Layer 6 of a small transformer language model trained on English Wikipedia (9 layers, counted from 0, width 64).
A neuron's activation on a vector x is SiLU(gate . x) times (in . x), where the dot is the dot product.

Input weights of the MLP neurons that the questions are about. A number n stands for n times 0.0074.
n5 gate: -6 7 29 -21 18 -2 46 78 -7 28 30 -48 11 34 -21 -11 4 -5 -35 34 77 -1 -50 11 8 21 -40 20 22 19 -4 -7 6 -50 39 -5 -18 -16 -46 28 -50 11 -10 8 -43 2 -10 8 25 -15 34 -36 -13 18 21 16 12 -29 -18 20 -18 -15 21 -17
n14 gate: -10 10 -70 -24 11 16 -27 -12 30 1 37 14 -18 -1 10 -8 0 41 17 22 -45 -27 -31 0 16 8 -45 -51 -17 2 1 -9 -17 -52 4 32 12 -48 -3 -8 45 17 -71 1 6 30 -31 12 -10 -31 -40 -29 0 6 -4 21 -19 -30 -18 21 41 -16 37 -18
n16 gate: 32 -4 -7 20 -21 -10 7 -27 55 44 -2 -4 -21 -8 -50 2 1 -1 -12 8 7 -16 -13 -38 39 -25 26 -25 37 -26 2 -46 -14 46 -11 -42 -21 -38 28 -2 17 1 13 -19 14 -24 47 6 -16 -26 -7 -8 -46 -4 -17 -12 -20 -32 15 -13 3 63 -32 -7
n25 gate: -51 -24 25 -24 17 11 15 13 2 -24 -30 -29 32 -20 -12 -3 -26 13 -23 60 24 11 48 -42 -24 37 41 -4 4 -22 6 -11 -30 61 -24 -5 5 -30 20 9 15 11 -72 -32 -17 -16 -12 7 7 -24 -15 -35 -29 28 21 -30 -16 6 -27 12 -16 -25 36 -13
n34 gate: -13 -52 -17 -14 11 2 -11 -1 13 21 0 -1 -30 14 1 -11 -4 19 -14 -15 -55 -14 -53 0 -55 -5 14 -52 1 -6 8 2 -8 16 34 25 42 24 25 27 6 -27 -2 35 -23 13 25 -29 2 1 6 5 26 46 24 37 28 10 44 23 -20 -43 -19 -17
n42 gate: 27 18 6 2 -25 15 35 30 -11 1 3 9 13 -29 44 -17 -10 -14 6 25 -11 63 26 -49 -11 14 18 -9 -11 19 -26 -13 -19 24 -31 -2 -82 -17 7 22 13 35 -32 33 -20 22 1 24 12 5 -11 -31 8 -17 8 5 4 37 40 -2 -9 30 11 -8
n47 gate: -10 31 10 -11 -30 45 13 -30 -9 17 -28 18 -28 -25 -1 -28 16 14 -2 0 19 15 -4 8 -8 52 41 20 29 -59 25 -1 -20 22 7 -69 45 -31 44 11 28 -34 -16 -60 -9 30 23 -38 -25 10 -8 13 -12 34 31 32 30 0 31 16 -55 -29 22 -25
n52 gate: -23 22 22 -10 -58 -3 -3 5 8 -66 -32 24 -28 -9 -14 1 7 12 10 74 78 -1 -18 40 -39 66 33 28 20 -11 -4 1 -13 26 -14 -2 2 -16 25 31 36 -28 44 -11 3 -55 13 -22 -23 23 -5 -22 -34 3 -29 -31 24 33 -18 13 -20 27 22 -12
n65 gate: 4 -35 -4 -1 22 -43 52 20 -6 -10 -6 -1 36 -9 9 27 -34 7 -11 -1 -36 -46 12 -3 -26 11 -20 6 50 -24 -18 -35 43 -41 6 -11 29 -35 26 14 -2 -56 11 -37 -20 -22 -34 21 -23 18 -8 -8 28 -36 42 -45 26 -42 61 -29 -33 -23 19 -29
n66 gate: 9 -23 -69 8 -51 -7 19 -21 -14 8 60 6 -8 66 30 0 -6 -23 41 -9 -25 20 17 15 -25 -23 -28 -3 4 -5 -51 -33 -12 16 8 -33 18 -75 -9 -16 29 -33 2 27 64 -30 8 -71 -8 -36 28 -9 -20 -11 54 1 48 15 -13 -5 2 6 32 0
n68 gate: 1 -42 -17 15 -11 -25 -15 17 -20 -48 7 -42 -7 -14 54 -28 50 18 -21 72 46 10 -6 -38 -14 -4 23 -19 -1 -41 -10 -22 47 0 9 -62 29 -14 -13 26 -10 9 -55 25 -22 -17 5 12 -9 -17 12 -4 -66 -6 18 13 26 -25 3 1 32 -7 -46 -33
n69 gate: -27 -58 -10 -13 -39 21 -30 -5 76 -28 -18 1 -10 -14 48 -23 6 7 -15 -27 60 1 19 8 43 -35 1 -14 22 -37 12 -26 -7 16 5 11 -3 40 -6 -12 -22 -11 -4 -11 33 -3 -25 -11 -20 -45 10 -38 48 41 17 -9 10 13 -48 13 3 -16 -39 -13
n77 gate: 32 -14 -11 10 -30 9 35 15 1 40 -30 -33 23 29 -10 9 0 -22 -15 10 8 -44 -2 24 -46 27 -3 11 -7 -21 15 18 35 -46 4 -19 25 -43 11 2 -34 -2 -2 -52 0 -37 19 -42 39 31 17 -18 20 -2 15 6 53 -18 19 41 47 40 -33 -19
n83 gate: 6 -14 -5 -18 21 17 -12 6 -6 24 17 -16 30 20 17 -6 -32 60 75 -47 -14 34 -53 18 -15 -18 32 27 34 -64 -5 -4 -22 25 50 -3 -17 2 6 9 19 10 -19 24 46 -14 -39 9 -44 15 -4 -38 -47 -9 10 34 -2 -17 -34 -2 -55 26 11 -7
n86 gate: -8 48 46 -12 10 14 0 14 66 -15 -29 23 -7 -27 -9 -31 -6 41 -36 -10 35 5 -8 -1 28 19 -9 -26 25 8 6 -64 17 19 -31 43 53 15 -2 60 40 -6 8 -7 -22 7 9 10 46 -28 18 -22 -6 22 -31 -18 -1 23 19 -22 3 -54 -14 -13
n115 gate: -28 -19 -7 4 -22 -8 21 1 -39 25 -44 -6 2 49 35 32 52 2 -18 15 11 58 -18 -30 -17 37 -23 -34 5 -26 -28 -11 -13 15 28 19 -23 32 3 18 8 -12 26 37 7 -49 16 32 -7 -17 28 -37 -76 -17 -11 9 1 -94 8 2 43 18 45 6
n121 gate: 30 13 -30 9 -15 28 35 -2 -20 23 -22 12 -44 6 26 -30 13 -30 3 7 -36 -13 -8 13 -50 -35 -23 -25 7 -18 -1 9 24 -2 12 26 -15 -14 3 55 14 27 -56 -36 -12 -36 38 11 26 3 9 -25 10 -24 45 -21 -24 16 30 52 -15 10 13 -1
n124 gate: 6 6 47 -20 -22 4 21 64 43 2 -4 -9 14 9 -31 31 -2 4 -19 0 50 30 45 -49 -2 -41 -7 11 49 -15 -27 -21 8 14 0 -14 0 -70 -57 23 26 -39 -36 -35 -53 7 15 22 10 -40 -21 -14 20 -13 -3 44 38 -19 10 21 -5 44 -33 -38
n138 gate: -56 26 -10 -15 3 -17 -2 13 -3 25 63 -23 32 -5 32 -29 16 21 1 -15 28 -9 -10 1 3 -2 4 -37 -10 -31 -2 -28 11 -57 12 -25 54 1 25 -27 16 -12 -9 16 -20 -26 19 -29 -24 20 -14 15 -31 31 -32 -33 -9 23 32 -28 -56 -17 3 4
n140 gate: -4 13 39 -23 7 -42 -28 -36 -2 -8 -13 -23 34 3 -8 -15 -24 -20 -46 -9 6 -34 -49 -37 12 33 -26 -9 8 -35 1 -31 -23 -19 -20 56 0 10 -32 -7 -48 -4 -19 3 34 -35 -35 -10 0 -1 15 20 30 -7 43 4 -20 -27 33 -20 30 41 -11 -40
n145 gate: -27 41 11 12 -30 6 15 -39 23 -24 -27 -43 -19 23 -13 -18 34 -28 15 -9 -56 -5 10 3 46 31 -11 15 -16 -11 10 -17 16 21 1 -55 15 32 -5 28 32 -11 11 -27 40 -34 -65 -21 1 -53 19 -16 24 0 1 -7 58 25 9 11 36 2 51 -31
n152 gate: 2 -16 25 26 -5 -19 -2 -14 -6 -3 -29 25 10 9 -75 9 12 -34 12 -19 -20 4 -22 27 22 -11 10 22 -23 2 -11 21 21 8 -6 5 -24 33 31 3 -18 -36 10 15 -46 22 14 -1 -17 0 -17 8 15 -45 -14 -34 6 15 -25 24 -14 -19 8 37
n165 gate: 20 -16 11 28 -3 29 19 -14 5 7 0 -67 -10 22 -6 -5 -29 -20 -27 -9 -18 29 -3 9 -29 -14 -26 -32 23 27 -10 -32 15 -11 9 8 -82 37 10 -10 29 1 25 -14 -17 33 -25 -6 3 30 5 -24 -14 16 -19 -59 22 8 -14 30 10 17 22 -23
n175 gate: 37 -5 -16 18 -19 13 -26 9 -35 -23 43 -31 31 26 29 34 -9 28 -9 20 38 -19 25 -1 -15 -44 -31 15 16 -8 5 5 30 8 37 -38 25 -25 -32 62 4 16 -30 -43 9 -90 46 34 3 -7 -1 -15 -2 -2 54 -45 -16 14 23 19 2 -26 -37 -5
n188 gate: -48 -54 36 -27 15 11 -42 -29 2 -5 -3 37 15 25 -2 19 -33 6 -10 -5 30 44 13 33 -2 10 48 -19 26 -35 -3 -5 -2 10 -14 5 2 -2 23 23 32 -1 -5 -33 64 6 -19 -16 -33 11 5 -25 -43 29 23 26 27 -81 -4 -3 -33 11 11 -6
n190 gate: -14 -7 -5 -16 -35 -20 3 -1 33 -5 -6 6 53 42 23 7 -42 0 -25 -17 -27 -38 -11 -32 -5 19 -41 -10 1 -47 1 39 -1 22 27 -1 8 6 -94 20 18 56 -74 28 0 -31 -12 6 -48 -34 -20 16 34 -15 -35 54 21 -13 32 -19 24 -7 12 -21
n5 in: 43 -25 52 -7 12 13 3 -23 -11 29 10 -23 -9 3 -20 -68 9 3 -46 25 34 16 1 -2 25 37 16 -13 13 -24 15 31 -27 -16 20 56 -62 -12 -12 5 -18 -3 -12 -43 37 21 -28 37 -11 8 -3 22 -10 4 58 26 -45 -32 -30 -1 -10 -21 41 -4
n14 in: -8 2 15 -14 46 0 3 1 8 -65 -30 7 -11 -10 10 -12 2 15 -54 -8 -34 37 1 7 9 -75 -27 9 10 -7 9 0 -13 24 29 -13 25 -51 -34 -5 -26 -32 6 -78 21 35 -46 50 7 -25 1 4 -29 -15 -36 10 51 -11 44 25 21 -38 -5 -22
n16 in: 21 4 5 -36 -13 8 -21 58 17 14 -54 24 -10 36 23 -17 37 26 -6 22 45 -18 0 -5 22 -27 10 -30 -11 -2 21 -8 19 -3 22 -13 -44 -40 -45 12 -22 -65 -8 -39 25 34 50 -12 -9 19 9 28 -31 -17 32 29 14 -8 5 49 -30 69 -12 29
n25 in: -40 76 51 -19 17 32 25 -17 0 25 -29 -19 30 28 -22 -5 21 -13 -25 -40 1 -13 -13 21 -7 -3 -21 19 15 -41 -9 -45 38 15 4 -5 -34 -22 19 -29 -36 42 -59 31 -5 20 29 -8 -37 -21 -22 -25 -9 35 -18 27 -23 -40 6 -39 0 -4 -1 -8
n34 in: 16 10 -47 26 -4 7 -44 14 -32 42 -27 31 -36 20 -48 -43 16 1 32 -14 23 -31 -13 -2 -25 2 -47 -18 -8 -20 24 17 20 -43 -33 -13 -1 32 -63 -10 -19 -21 -39 -46 10 -1 4 1 -11 4 -31 -34 2 8 -26 -20 -41 -7 16 2 13 13 -3 -1
n42 in: -7 17 6 -4 14 -9 -43 7 -16 4 4 58 -1 -29 -5 16 -26 -14 24 5 2 -4 -26 7 33 0 -21 8 -5 4 57 17 38 -53 26 -23 -9 44 22 -38 -44 -32 26 22 -29 -30 -29 30 -7 -12 6 2 -11 -24 11 2 5 -39 12 5 27 -28 -14 16
n47 in: 13 27 36 -3 18 8 37 24 -18 -27 5 7 3 33 32 44 -5 -11 -31 43 -44 -38 4 34 10 -8 -10 21 -14 61 -15 -11 -33 48 21 30 4 -25 -23 21 -28 1 13 34 -18 44 5 -5 -3 12 -16 -23 -4 -36 43 -1 -13 10 -47 -42 -46 36 58 -41
n52 in: 5 53 -28 17 -13 -1 7 32 -57 -7 -24 -25 18 34 -53 -16 -35 -17 11 31 13 -18 11 3 -5 45 -17 18 -24 -18 13 4 -63 4 10 14 6 -33 -24 77 19 32 -21 -74 -24 1 35 13 -5 17 0 -25 36 -3 -5 -28 -46 -21 -15 -3 1 -19 -10 -57
n65 in: 30 43 10 20 -16 11 8 -41 -25 43 56 9 2 17 -8 -18 18 -13 -23 -23 -39 30 9 -25 22 -21 14 -34 59 38 -3 -39 -11 -16 2 -19 -2 -12 39 3 -22 -34 20 4 -22 -18 10 30 -46 -10 -43 16 -15 40 -53 -39 -73 -9 32 -35 15 35 -42 10
n66 in: 57 -14 -3 14 -30 10 9 -35 4 16 9 31 3 93 47 28 -31 1 -5 -10 -21 -23 -28 -6 -42 13 -27 -4 -21 4 -20 -54 -10 -12 51 -23 -16 -19 7 21 44 -32 28 -22 47 -30 9 -3 -4 44 -21 6 15 -29 10 -43 2 31 -46 -13 -40 15 0 24
n68 in: 17 6 6 37 13 -8 19 14 15 69 35 4 -2 -12 -11 16 -39 9 -17 -13 -56 25 -5 -24 -12 -20 -20 -17 -32 20 -40 -8 22 43 -17 -11 0 -55 -24 -32 31 12 21 -10 -11 11 21 4 31 -29 32 17 20 -39 -3 21 -10 34 -15 -47 22 36 -7 32
n69 in: -29 27 17 9 33 -49 -15 -44 -27 -20 11 38 5 29 40 -8 -16 18 -25 -18 -45 27 -24 -19 -27 2 -9 -54 53 -10 -10 17 28 -29 -30 32 17 0 -1 32 -9 -1 3 54 39 22 28 -66 -18 -5 3 27 -22 -32 -5 -11 -36 20 -32 -31 -18 -10 32 -12
n77 in: 21 42 -35 1 -3 -39 12 20 -47 -39 49 21 -32 28 48 -45 -18 -3 14 -6 -47 22 -17 9 -35 67 -5 -22 -5 -2 14 21 2 -45 -11 28 26 29 13 -9 -13 18 -6 -7 11 -19 0 -24 2 -10 -25 10 19 -8 50 -28 21 -13 -7 -43 12 -26 8 17
n83 in: -12 21 24 4 11 8 5 16 -16 -21 37 32 -8 -11 31 15 32 -5 17 1 -26 -11 26 -12 28 7 -71 9 23 20 7 -35 10 -66 -13 -37 10 21 6 -34 -8 54 8 -20 -2 1 -41 -37 11 -24 -65 -31 24 30 45 -8 4 0 51 -39 29 -63 -16 -9
n86 in: -13 -3 -34 22 32 -22 -26 15 -14 -31 35 15 -9 10 -1 22 -1 -7 24 -8 9 58 5 27 22 -16 25 -1 23 -31 7 -46 33 29 4 -14 8 -28 50 -5 28 -11 17 -27 -57 -44 40 33 34 29 1 11 -12 1 27 -62 27 -13 -40 -32 -33 -28 -75 11
n115 in: -26 4 45 1 -1 -12 -33 -1 7 -34 7 -37 -7 -24 -44 -1 9 10 -52 29 -12 -4 29 3 -35 21 2 -24 -50 43 29 -56 69 18 21 -14 -43 1 14 -2 10 -25 7 -49 -13 36 -21 2 -18 39 21 2 54 -16 -16 40 33 21 -76 -19 -55 -19 -7 -32
n121 in: -18 16 15 -17 -16 -48 48 23 6 -39 26 27 23 -8 45 -10 -34 -10 -19 -26 -28 -42 -7 25 -15 18 5 -7 16 2 18 -49 12 -10 18 -4 -3 -40 7 -10 -29 -13 -50 -56 -12 -33 7 23 -6 29 -7 17 -15 11 2 24 7 46 17 -9 27 -27 -9 2
n124 in: 16 9 56 8 -22 -10 -37 35 -13 -43 -31 -51 5 12 -37 56 -9 3 -11 -6 -3 37 5 -11 -36 15 36 57 -27 -5 45 22 -6 -1 27 -39 -19 -11 -4 -13 -15 -31 58 -41 -24 -9 -40 21 3 -13 21 -8 61 1 -2 20 62 53 41 22 -19 63 -17 -42
n138 in: 33 -31 4 5 25 19 -19 -23 -4 -32 56 -38 64 12 -2 -6 15 10 -61 11 -1 -5 -6 21 -21 11 5 -13 -14 33 -11 -15 13 16 -19 20 -34 2 15 -20 2 -2 8 -5 -26 -12 -44 -15 31 20 -18 -22 -36 -24 -16 -6 4 24 -40 22 -20 26 32 28
n140 in: -19 44 -35 5 -8 14 -19 16 25 -2 6 15 -15 -29 -17 33 9 -5 -16 -29 2 -28 -18 6 20 27 -44 -12 -9 3 -15 -32 17 -34 54 -12 35 60 9 -18 16 -44 -85 -6 -31 30 16 -8 34 3 5 -40 -11 39 -3 -32 -25 -8 -28 -2 -7 -56 14 21
n145 in: -43 -34 -7 21 -32 -16 0 6 -17 -26 15 49 33 1 -9 -43 16 -8 -1 16 10 10 16 30 18 6 60 -10 0 23 -13 30 -12 26 -12 22 14 -33 16 -19 6 32 4 -32 1 15 -46 -1 34 -2 -4 -38 -26 -15 40 -37 -22 44 -28 3 7 41 7 14
n152 in: -11 13 13 2 43 -16 0 -27 3 33 -7 -5 5 -9 -18 16 -16 -4 4 -12 19 -1 1 10 19 -38 -22 3 -15 36 1 1 -10 24 11 -10 -9 23 9 -39 -10 -11 19 40 -17 16 -16 22 -26 0 -25 15 11 -37 -2 -32 -13 15 -1 36 17 -14 33 49
n165 in: -13 -6 27 -22 30 -35 -22 15 -26 5 10 0 -21 -9 -5 -27 -40 -11 -14 60 23 -18 20 -13 8 -15 2 3 -8 -11 -10 -53 -32 -35 1 10 -4 0 -40 -4 -30 49 -20 -26 -42 -37 -24 30 -4 21 -6 -14 30 -26 -13 4 -14 -11 -8 -59 -47 58 6 -16
n175 in: -7 -41 46 -19 27 -14 8 11 34 21 -4 -4 14 3 11 18 66 17 -21 43 -2 14 23 24 -16 -51 -34 5 -2 -12 -41 35 87 0 -56 21 -1 6 -19 5 1 4 25 40 -19 11 -52 14 -23 -15 -4 -44 -31 -7 -25 -79 5 8 -1 9 14 -7 -3 18
n188 in: -1 -16 13 11 23 -22 -37 -54 -63 2 14 28 18 2 -25 -25 -3 -30 -15 41 8 -7 37 26 -74 4 -12 -4 -7 -51 -13 -29 29 -2 -83 -22 6 -34 18 -26 21 -7 -2 -5 18 7 43 46 24 -28 3 16 0 -8 8 -8 17 -23 -51 -18 10 -16 9 -29
n190 in: 20 -4 13 -25 14 4 68 -1 14 -57 -14 -12 21 -67 -37 -41 30 22 13 -27 6 -27 33 21 -13 -34 12 -4 -24 16 -6 10 -20 -53 4 -31 -11 27 1 -43 18 8 21 -16 -18 -11 -12 -16 -26 47 -11 -1 -2 -12 12 60 -11 13 24 29 8 8 -17 -47

Each question shows a token from some text and the vector x that enters the MLP there. A number n stands for n times 0.088.

"9": -6 0 6 15 -8 0 13 12 -1 -6 3 -9 -3 -2 2 6 2 -9 -8 13 -5 -6 3 -9 10 3 -4 9 -16 30 -6 7 -6 14 -16 -12 8 3 9 -15 6 1 8 -1 9 42 -12 11 14 -8 -38 -5 10 19 -4 5 -6 45 7 -9 8 9 9 37
Which neuron fires most, and how strongly? n145, at about 4.8

" August": 47 12 3 12 9 -23 -17 -1 4 -2 18 -21 7 5 11 -15 18 -26 -23 13 0 -5 8 8 -19 7 15 23 -19 10 0 6 6 -5 -2 -7 7 -9 -13 -10 4 5 -2 9 -23 21 -19 32 -1 5 -30 39 11 -9 24 -2 -1 18 -2 -12 -21 16 -11 5
The two highest activations, in order: n68, n124

" -": 43 18 32 12 24 7 -9 5 5 1 9 31 9 -16 -3 -12 0 17 -10 -23 -8 9 4 11 -8 -13 -6 20 -24 -8 24 -8 5 -14 0 -10 -13 -5 -11 10 -2 3 -14 7 -1 1 -6 -2 5 11 -25 15 -30 6 -10 6 3 41 -17 -12 -5 3 -13 16
The neuron with the highest activation: n83

"l": -20 12 0 -13 28 -21 -2 -13 -10 0 16 -4 15 9 2 12 17 -22 1 5 -2 0 10 -2 0 18 17 2 -6 5 51 0 7 -8 -22 -5 20 3 3 -10 -11 10 -9 -12 14 12 -9 -14 -21 -14 12 14 -11 0 17 17 -4 -10 0 -2 -11 -2 16 -3
The neuron with the highest activation: n188

"g": -1 12 0 7 11 -2 4 -4 -8 13 -5 -7 -22 8 -4 -7 7 -19 9 -7 12 0 4 -12 7 -7 -21 -1 -21 11 4 5 -22 -6 -7 6 -2 17 -1 -8 -14 21 1 -11 6 33 13 1 14 -47 18 9 13 0 2 13 -9 -12 3 12 2 -6 -6 -1
The neuron with the highest activation: n5

"ib": -4 6 -31 13 -17 -12 16 -5 -4 10 -1 14 10 -14 0 -13 -1 -16 4 30 -16 -8 7 18 5 -16 -5 -2 -8 -3 3 -8 -9 -4 -8 1 0 -2 4 -6 -7 -8 -10 10 6 43 13 32 -8 -33 -1 24 29 1 -19 20 -2 -24 -18 1 -17 2 -6 7
The three highest activations, in order: n14, n152, n138

"on": -3 -15 -16 3 2 -3 -10 6 -25 2 13 0 -26 18 0 -6 10 20 4 -5 11 5 2 2 -5 -1 12 6 -42 32 7 -5 -11 13 -2 -4 43 6 3 -15 -2 -30 16 11 -2 18 12 29 -2 -13 1 -11 -3 9 -9 -3 -10 -6 19 -3 -20 -3 -11 20
The neuron with the highest activation: n34

" before": 57 2 11 -12 3 -22 1 13 -17 -4 -11 -16 8 3 11 6 17 8 -15 9 -6 -15 18 15 0 10 -16 11 -31 23 -27 9 10 -6 10 7 9 -21 -2 1 -11 -15 9 11 -14 -13 -6 31 -16 13 -19 19 20 -3 -7 -10 -2 38 10 -20 -23 6 17 25
The three highest activations, in order: n175, n65, n152

"ri": 14 -2 4 5 -2 4 5 3 -8 18 16 5 -8 -4 -1 -3 10 5 5 4 1 10 -2 6 3 -5 -2 -17 -21 23 27 4 -21 8 -35 -17 42 9 1 2 -31 -13 6 -13 -5 -8 12 -3 -5 -13 8 19 33 -8 9 -1 9 -4 2 13 10 -16 -4 -22
Which neuron fires most, and how strongly? n77, at about 5

"ate": 33 3 -3 20 15 -2 -10 5 -2 4 10 11 -33 -7 -8 2 32 9 12 30 4 2 12 -1 2 21 -11 0 -23 -6 5 13 -13 0 0 3 1 7 23 -19 2 5 3 2 9 -18 12 17 11 6 0 10 5 15 -2 -24 11 -14 -10 5 2 2 -1 2
The neuron with the highest activation: n52

"ary": 34 1 -2 12 39 14 -2 9 14 -3 -6 -7 -6 -12 18 15 -6 -23 -5 9 -1 1 -1 1 8 -10 -4 24 -23 -5 63 3 -5 -2 -18 -10 -4 -1 -10 -2 15 -3 29 15 29 7 4 11 5 15 -4 21 24 7 -5 5 -4 10 11 -13 -11 -2 5 47
The neuron with the highest activation: n145

",": 27 2 8 -2 -7 4 -4 5 -15 1 -4 -6 -40 5 6 10 -2 -5 -10 -2 -14 13 8 -5 -2 -15 4 10 -19 7 -20 14 13 -19 0 -6 10 12 1 -28 17 16 14 -1 -12 25 -4 16 -27 2 -9 7 22 8 -21 -15 3 63 10 -16 -15 -5 19 -12
The two highest activations, in order: n165, n152

" l": -24 -16 14 -11 4 -3 8 11 -9 16 6 -4 15 0 -3 11 5 -54 1 -3 0 10 -6 -10 3 -1 15 8 -13 1 -6 -3 7 27 -12 6 -7 1 3 -21 -4 15 -22 8 -5 -5 -6 19 -13 -16 -11 11 -2 8 5 -1 -8 2 -10 -18 -14 -1 3 47
Which neuron fires most, and how strongly? n25, at about 16

"ut": 6 6 0 -2 -11 -24 7 14 -13 -17 1 6 16 -20 2 7 20 -35 -8 5 -4 -11 -14 14 -1 -6 4 -4 -25 7 30 2 -21 -11 1 -14 26 9 14 -28 -17 -1 -11 -11 15 -15 18 11 10 -16 17 21 9 -6 -2 -8 -21 -4 12 -3 -14 -24 1 11
The neuron with the highest activation: n140

"end": 6 4 -6 41 0 0 19 10 -14 0 -10 4 -33 0 -4 4 12 -35 11 25 0 -14 -21 11 3 4 -11 7 -24 20 34 -10 -2 -3 -15 0 4 -3 11 28 4 -9 8 -3 3 -16 18 16 -5 2 23 11 11 0 -14 -8 -11 31 -6 -1 -13 4 0 23
Which neuron fires most, and how strongly? n52, at about 15

" of": 41 -1 -5 26 10 -13 0 -5 -16 3 -6 -9 17 7 16 12 -6 24 -7 -15 -4 0 -4 -3 -11 -2 -2 12 -37 16 16 -7 -5 -27 3 5 13 -7 -10 4 9 1 -9 2 3 9 -11 10 -8 -2 13 9 -7 4 -19 4 1 30 -4 -16 1 -5 2 13
Which neuron fires most, and how strongly? n138, at about 1.6

"ack": 27 9 -1 11 -13 -15 2 -4 -2 -1 1 4 -37 5 -9 -8 18 -25 7 13 9 -19 13 11 4 -1 -7 -12 -28 2 33 -18 11 2 -13 0 21 -17 8 -10 -2 -2 12 -19 5 6 7 1 -17 -3 5 30 14 10 2 -1 -19 5 4 -5 -20 -1 4 31
The neuron with the highest activation: n16

"and": 13 14 -13 11 -10 -27 -1 2 -1 -8 20 -13 -27 14 -9 17 11 0 3 15 8 -6 5 14 -17 -6 -9 1 -43 4 24 10 2 34 -8 6 16 -6 15 8 15 -24 20 -6 -4 -4 8 4 -8 -1 3 -10 -3 -4 -18 -9 -12 11 -9 15 -8 -21 -8 18
The neuron with the highest activation: n52

"af": 3 6 -2 -5 -8 -3 3 2 5 -3 5 3 -6 5 -21 -3 17 -5 10 12 0 0 -14 0 15 -9 6 5 -9 30 34 -18 -15 20 3 7 9 -1 -11 -11 -3 -18 12 14 -16 -11 20 -10 -6 -28 21 25 -13 12 -10 -6 -4 3 -8 -25 -12 7 -7 6
The neuron with the highest activation: n16

" s": 20 -12 7 -17 1 1 1 -11 -8 8 -6 1 24 22 -1 -11 0 -25 -13 9 -6 7 -3 3 -2 7 2 -3 -11 7 -17 3 8 11 -4 -11 17 1 19 -26 0 3 18 -8 18 15 6 8 -11 -15 -8 16 9 8 -18 23 3 -6 -16 -16 -29 -5 13 36
The neuron with the highest activation: n188

"ay": 30 2 -12 5 2 -20 12 19 -6 -2 6 2 -18 -12 -4 -11 12 -39 4 19 -7 -2 2 9 15 -8 -3 4 -26 6 1 -3 2 12 -8 -1 18 -12 2 -18 -5 -17 -4 -19 12 5 -14 10 1 0 3 22 21 5 -1 17 -6 16 0 -20 -6 8 -10 16
Which neuron fires most, and how strongly? n69, at about 1.1

" with": 26 5 7 -4 -6 0 3 10 -14 -7 -12 -4 39 4 -6 14 16 18 13 -16 3 6 0 18 10 14 3 3 -68 8 -8 -8 4 -27 11 6 -4 2 -1 -14 11 4 -13 -11 15 -6 2 15 6 16 13 18 5 7 -2 0 -2 12 -21 -17 -14 -13 4 23
Which neuron fires most, and how strongly? n138, at about 4.3

"ig": 10 -6 -4 7 13 -15 -1 -15 18 6 0 7 -15 -16 -12 -10 8 -2 1 -1 5 -5 0 6 0 7 -13 -21 -7 7 3 1 -6 6 -10 21 5 -2 11 -20 -2 -3 -10 -9 -30 7 12 15 14 -22 2 21 -2 -10 -15 11 -14 -2 -10 -13 12 1 -27 4
Which neuron fires most, and how strongly? n86, at about 5.5

"ough": 36 2 10 4 -10 -12 27 -4 0 -20 9 5 -20 -3 1 -2 4 2 -28 15 -9 -20 6 0 6 -3 -12 7 -60 10 -10 -2 10 -21 10 22 11 17 12 -11 -24 -2 -14 15 3 -3 -3 8 -8 -5 9 -1 -5 -4 -8 -4 11 31 -3 -27 -24 13 -4 18
The neuron with the highest activation: n138

"les": 51 4 14 14 -9 11 -8 15 -13 -10 9 -3 -38 -1 -22 1 13 -56 -21 -6 -11 10 0 18 2 -10 -13 -3 -54 5 12 -18 4 2 -5 2 2 -8 -8 -22 -2 3 15 -24 -2 -5 0 6 -11 10 -7 15 0 6 -25 -11 2 -1 1 -5 -13 6 -2 18
The two highest activations, in order: n165, n152

" during": 45 -2 1 -4 11 -14 -4 8 -14 0 -7 -8 37 14 10 9 2 23 7 4 -15 1 0 5 -10 -4 -9 23 -43 18 -12 -8 -5 -5 -7 -7 34 -18 2 10 5 8 -7 6 -3 1 7 39 -7 6 10 14 15 1 -3 -6 -6 33 -1 -11 -6 5 16 22
The two highest activations, in order: n175, n66

"196": 9 7 26 16 24 -4 -29 11 13 -9 -9 23 2 -3 -47 4 19 6 4 9 19 6 -10 -8 4 -3 22 17 -4 -20 -18 17 15 29 -21 18 -2 21 2 4 15 -1 0 -24 -10 32 10 13 7 10 12 -23 9 14 -8 14 -11 38 -13 -10 31 -5 -10 33
The three highest activations, in order: n86, n152, n124

"-": -2 33 17 7 -13 15 -6 5 9 -2 -13 14 29 -3 -3 4 11 -29 2 9 2 -9 20 -6 3 -3 -12 10 -6 19 8 7 -10 8 -4 -18 33 16 -4 -10 8 12 15 -11 -1 63 2 13 11 -6 -8 -7 9 17 -10 -9 -3 -12 -3 -18 2 -16 18 11
Which neuron fires most, and how strongly? n47, at about 6.1

"ight": 31 10 1 18 -13 -13 3 19 -9 -25 3 -19 -17 -2 -5 -2 19 -12 2 15 14 8 -1 19 -14 -10 -14 -6 -28 13 30 7 -5 16 -10 5 24 -11 2 1 9 -12 26 -9 0 14 8 21 -4 -12 2 19 5 -11 -3 0 -8 23 11 17 -3 -11 7 17
The two highest activations, in order: n52, n152

" ": 1 -9 9 -8 15 -17 -7 3 20 0 1 7 52 0 -25 5 7 8 13 -20 10 3 -3 -12 5 -9 -8 12 -17 3 -15 -21 6 10 -14 20 12 -5 13 -20 -7 9 0 12 -10 12 -14 32 1 0 5 8 -11 16 -7 -11 -19 -19 -1 -18 -4 -5 9 -8
The neuron with the highest activation: n25

"==": 4 -2 15 1 32 -4 7 5 2 27 21 40 -5 0 18 23 11 -4 22 -14 6 -9 -9 9 -11 -1 -11 8 -9 -1 -2 -29 31 4 -3 3 27 1 2 10 -22 32 10 13 8 16 -4 30 -8 -7 -10 -26 18 -1 -1 -15 5 -7 -5 8 -3 15 2 -4
Which neuron fires most, and how strongly? n83, at about 6.7

"pt": 26 -19 0 14 3 -26 -25 -1 -14 0 13 -2 -4 -9 -10 -18 -2 -21 -13 20 13 -6 -16 -3 -4 -7 -7 -6 -18 -4 10 -16 -10 -5 8 10 -5 2 11 -3 -2 17 -22 -6 2 17 20 24 -9 -26 6 12 9 3 -11 -12 -3 36 10 -2 -7 -17 7 -24
The neuron with the highest activation: n34

"re": -7 4 18 -13 36 -18 1 2 -1 13 0 6 -8 -12 13 21 4 -8 -1 -1 14 14 1 6 8 -3 -16 -3 -46 -13 23 -5 12 21 -6 -3 21 8 -9 -5 -27 10 8 -8 8 -30 -7 -6 -1 -6 -7 5 8 -9 -12 16 6 -36 -13 0 1 14 3 6
The two highest activations, in order: n115, n188

" into": 42 2 6 2 1 -13 -12 14 -12 -2 -7 -8 21 10 5 12 7 14 7 -10 -3 -8 -12 7 -2 -2 0 17 -63 9 -2 -17 4 -13 3 0 2 -5 2 -3 6 9 -8 -5 13 0 2 18 -9 4 22 18 4 -5 -11 -14 -5 34 -15 -4 -1 -11 8 20
The neuron with the highest activation: n152